Layer 8 of a small transformer language model trained on English Wikipedia (11 layers, counted from 0, width 64). Numbers have three digits each and are written without spaces.
A neuron adds its activation times its output weights to the MLP's output. To switch it off is to set its activation to zero at one token and run the rest of the model.
A neuron's activation on a vector x is GELU(gate . x) times (in . x), where the dot is the dot product.

Input weights of the MLP neurons that the questions are about. A number n stands for (n - 500) times 0.0012.
n7 gate: 757821394751226757446505614420392552700875458238463432290519348370356505454220509338387548557596563183439583353532453639688225513725621368486533447415545444514407282549451418380539755510258719
n12 gate: 289312880740456542663300462457714540583351448410303479442650538178364571597399482231401312347420527395614469369213676556452343400713524372448641369471739303551863789546377384392437437590362247
n73 gate: 514458404746690313406670282740796587600386347635602564395560566423435374559561628347472438519513514571810286638798289611495463762500673400599091620608669602648314636545656413300640639697568377
n88 gate: 589674291751601270429449295695328650720477642339436550533696187505500454284631193575491707477629344374537461663319491363430378657703543670421573457523513600642721854451615459662134547646437563
n89 gate: 445204263618434949622392287697244523590356651734815580600611678561510519409624620585363530515358614634160619286457402374215361837417671604480513560840598360364485481354709476547500641510381543
n103 gate: 448449543375417640697547552627523378495439263603486564642500514341602625327675500401463790160404708245528513384358683560298263813687745346294431701571371712518519378504534637677673778475595854
n226 gate: 752310350656231393728193524632406517273747593430505521600412353379296346459519450176477557367399604434604500366280683829636596470519886223603381808429536551602500636447373427607635582441291509
n249 gate: 375481422425296737586256486156476257274592202685509625432698447632608434375716305463495785159656385519753331251472557467557704544710397500424425715466505434458566546291718528753603710686389555
n7 in: 737792348467256515359408849551475509717438555378701380273590541552746742485551371222403650449714701746536429452555847666653540533525594421689549682367640525329242234469891307326422474125441648
n12 in: 296662490422456402102552566439735487291524746463657487505306339601389454527613413563865842217430486481500352389463613606697190496346885550547537399509558403555514323652772573496447486190382423
n73 in: 495520608799422232371385535325585310230712801207323405434426621459111579345651583266425505550574615374480616865529560633520583445669510389335243025515566475638337331552531549306746398516456490
n88 in: 423735568495447500486464771393404514711254620324515450305580204755175565599367732403338377352505495434596391514693850655464776556657562309637531904388688805665319662686479658524469739681574191
n89 in: 597571984734400500413355539274187611463515614505472722417519548653253405439214580468471583326375713180312558573397817528452402610606638565471823515321610457509390523395605346614357461495211751
n103 in: 324500566266360292481495711370520190606470441475490743662623480388775544529410490471306833435435778304240393670145764559311292869470674317794448632515718544598362500644547529434341577547548683
n226 in: 767283602656422545647245560590201472674767712485185667500515194705348554519611636328381621455333543284395695557704689554784548349445234505485391454575358264338376466491598219302311133547365486
n249 in: 546144338525552316268491564559550487217418170455353549692562627565567545658732382677567317505550205482649563461465261144631482384473454683234284565559461660651621683437360430483597592391688487

Output weights of the MLP neurons that the questions are about. A number n stands for (n - 500) times 0.0017.
n7: 490332588580737361580577399689636414395582523715669734673433606504468463643589626612544410455307582623434602563619373490344550506449591791615390482488341644459524541504452493589567432414606784
n12: 676496402595559587596569658456417553685474507513437489635583608361422387629365489407507536561538440567556586381701527552434587469631335421700509446307386399550381648566526457489565452543356391
n73: 568479491399372419464546431582524651551398502442409557484534440510614494695387592485541530475572472516435575417366518396415495672462411489550021592457465557557524413307324503430438675474547515
n88: 479312614612323539467520425573520559393441420473497388461531526270578536681369543627542511531328640510552660470638388501691451364511477683353592578542406706607642433404504589345467575481660244
n89: 596574455440573814457608500525380553604411669442600590500559557465665356717473594496611362607482562670540554470433345245481516339559250485401294527542353538579319463520404607564585560503524417
n103: 453506338543697520396446520356387417571405639273771525441481454546483559709425581480567335516414426617588490582513574499486615256470337563317059389464511528534500561382492417520538449476548471
n226: 327487582377583440318726430300619423649252470452493489426386498577603609459354511806524353611595490493556528612494469359427578489605442528453589350576526582594698455401521572455233527436551609
n249: 537790429413645496538517484422272292616480547614519431424523384381464594414444592451507461575416656573333445242517705548449370498494605496449355494485475486468573376452608365518372610509504463

Each question names a token from some text and the token that comes next. It shows the vector x that enters the MLP there. A number n stands for (n - 500) times 0.0091.

Then comes g, the gradient of the next token's log-probability with respect to the MLP's output, scaled to length 1. A neuron's effect is roughly proportional to its activation times (output weights . g). A number n stands for (n - 500) times 0.001.

" an", then " Honor"
x: 541493425592489531459586553539422166548474414481535736563685479407482453446575440545559546702511545532433383504505561584465567477542295456647526525574428564504547579609567534502515461645454479
g: 543541469355371648473498292576485786572251570569508487556553450648501534508576438480605469466638549620648334650361509366481636219597441336692508629564776455763631635553463760313336613507487547
Which neuron, switched off, raises the next token's probability most? n89

" of", then " Coast"
x: 438457516633479480530530477534477177587552485420492674503527477504491468518494437536522480527587450487546400503552491467476468280562541525517532539465494471421555631666508581467424496552484384
g: 941932656348454524420736562419477512618522534592303405638418404354442499575387463602538744537395656610380444282504542547587522431443464383353482635392603506477620497529623532528638559418524481
Which two neurons, each switched off alone, lower its probability most, in order? n249, n88

"one", then " of"
x: 571447517557451431536451477603551194403510614578557633513530583585495489508585441601551431441461489476416422534466470572528628673402364558541321591456485506393466633637417575458457504522483445
g: 524616658430453251551681355493560739578555352560435713599541374651374614479436477558640494536628466533623393546459630510635664545377480531324595546559439268293599676482689775376539446146494405
Which neuron, switched off, lowers the next token's probability most? n89

" been", then " too"
x: 469360503596467651485485564589463097524556553475488620560489439547493529610627471516487452531525464521430461562467459467461551522481516546616576509618539521467556496574531518450503496541510464
g: 425462505584633416614618424511384552411376746547287399475233711263621550454485697264665582352506590373251555316668332552505419509384513472523464631335545419567700643441600561371477536760532531
Which neuron, switched off, lowers the next token's probability most? n89

"In", then " 2014"
x: 388438498593475531489458514604413186513594495502427583431607489547436401419466496461472514446565495419516461532524535531479641271584530514613517361461549403505501564611360401559593481504488521
g: 398493350339248320502637636634569599370474542249395539530708563354622609475439246298591607375538556561640504666452675472460456701403425332642513317529469553427265566507617424488258563641691530
Which two neurons, each switched off alone, lower its probability most, in order? n7, n249

" Mans", then "on"
x: 654537438590379568373494548391428460662547474372450656511489547464507726397428598529581442481501480491450407644560527668502504627584496506513214485455646466544633599668598553518520516494471492
g: 616609527394519443479443624621495582509370804765621625330527571369709502607601369476377497550572171606340477564609663562526360523285474458433410401562482649647479615446556134273537540446434440
Which neuron, switched off, lowers the next token's probability most? n73

" Alt", then "man"
x: 503500518583507558430545641551353434579616490376372691494458570513407552350482524409434399527428518501492420630629510691496538575443564409548129427435508465543463577625534516423474493457524371
g: 730546365484559646408338295567493418481364537685467485488452394331377423461310380548682609338307497396508348613485255391263633540767488389586516523418534476651670380487444254294475436308367573
Which two neurons, each switched off alone, lower its probability most, in order? n73, n226

",", then " 2010"
x: 530490550611361541521506574440472212473551554454352600466556556528466743527430435589517580459613426443452536583448516574476502379396663471506641473498542445462514452611461427487406474563394488
g: 271548433305306547466436534499347552800412655395530534599559585630539524424318463585443303619295513312506529687265516452609538628327416580550521488444513269838621398709532528684578421508563387
Which neuron, switched off, raises the next token's probability most? n7

" \"", then "th"
x: 491410575574428496519507455552480440469539669625529670564627456510535474378618501552498504351630560465345329545690536584530496420444534546580412543430374371435522587691566483175490463481546374
g: 668538692631553285482526249514519181579517419601411576638280684478229427497460434401538296729398364370388558664547484447375555490737426530539480709464387567600402432556573387511638371403346632
Which neuron, switched off, raises the next token's probability most? n73

" 2015", then " he"
x: 567441596602276530399432557491392318409597630478331632572659442520502551316577343579631649482699421511463537587470637488528526411579756577597393459404471522516420527621529473626496511556475539
g: 697498477575514467818520461497594330532418480483494416366545436377393707452615548194665484317593753635354513486595475449367556481520561495726605778497504539483651655489351616789483282456535651
Which neuron, switched off, raises the next token's probability most? n226

" in", then " November"
x: 420539532613567482432514516572515156541500459401460674537561482462450451517516455505551486505613429476500441532584542461445556283516528508528532437498578450508543588629435489562496469563465448
g: 430506350572507535765305376452554492520590584540444107689592462809575479409589422563427484549346399490484435642379630544744568252374365393470536279382682433540442368649458342487598478659460584
Which neuron, switched off, raises the next token's probability most? n88

" Sac", then "red"
x: 558491559614445470304517537500595560583503465398349530452462501568355569354404528411560342466530468440487318664568496604429479490521613472450256555474477404520442670709581689450404487593474329
g: 438336298327650809500442354610818719588635320687474551595759475613466422377461503513640425506521481765579460531414536438676473627374516451432584567512493495532156521579372611495523633447454423
Which neuron, switched off, raises the next token's probability most? n88

" Times", then " was"
x: 599528513562381557486536540533519278608459510520533657532484462482494569484513385535503466336579473457523379581460554636517462516474689548633159467387551411388430446598688476502510578460412480
g: 534482471394806577337635365520672395589452745352476450423500572295445796435418477379519437546476515857664507552473564497421779573428495553261497565491479505623478322582464427508394359210391471
Which neuron, switched off, raises the next token's probability most? n249

" I", then "'"
x: 561391509561470414495512464530482361565491623360534498498554473475539457534547484545540440485523591560259474629592537578547533509521620521575129590432560466337350588629442436376441478614501347
g: 706347465463430609223356477413631586455506631388390444410600480486285547460472417769462363519517684385669433597660653360616355645393311641450496335559671398336635411571389617203585617528641467
Which neuron, switched off, lowers the next token's probability most? n226

"end", then "um"
x: 286492581708501447617504531458644406399476516515477733531588583517459605336481525602423492546627526511456326708496597602577552620471480364565450498410375513563426666647423555517509649411482451
g: 436463558461287243704549463327558486525416498421422490479231548384771394724490429549668631275474420516386419492720485373318305450312534646444494490611477744588302298493448537581563400332421414
Which neuron, switched off, lowers the next token's probability most? n73

"000", then " support"
x: 551536593505464546626509447401416225597547574533475601676545559604567484449559473538569488547607421550453485476549495513395465430547602621463254543503467514421539503694489603485493525559599441
g: 451451654493566655411484603776571273493296324400694840646508356664592477455400561421359649630483556325736306381632462671535362527454460436644455471452478541465596454548348304406378611498333404
Which neuron, switched off, lowers the next token's probability most? n89

" at", then " the"
x: 474496458632515474483539564480492210562513507443481562418466424652405467485418456491534594561593443490404355510559532442458527254506437526409556460566562519504590502623547531616522553610512387
g: 202475640616432442239347547524257572329678410560551704366357510551264607460540592420519443551632660578651394574559443350648519615660334547494460545406708505448881616497475475490408473344478469
Which neuron, switched off, lowers the next token's probability most? n88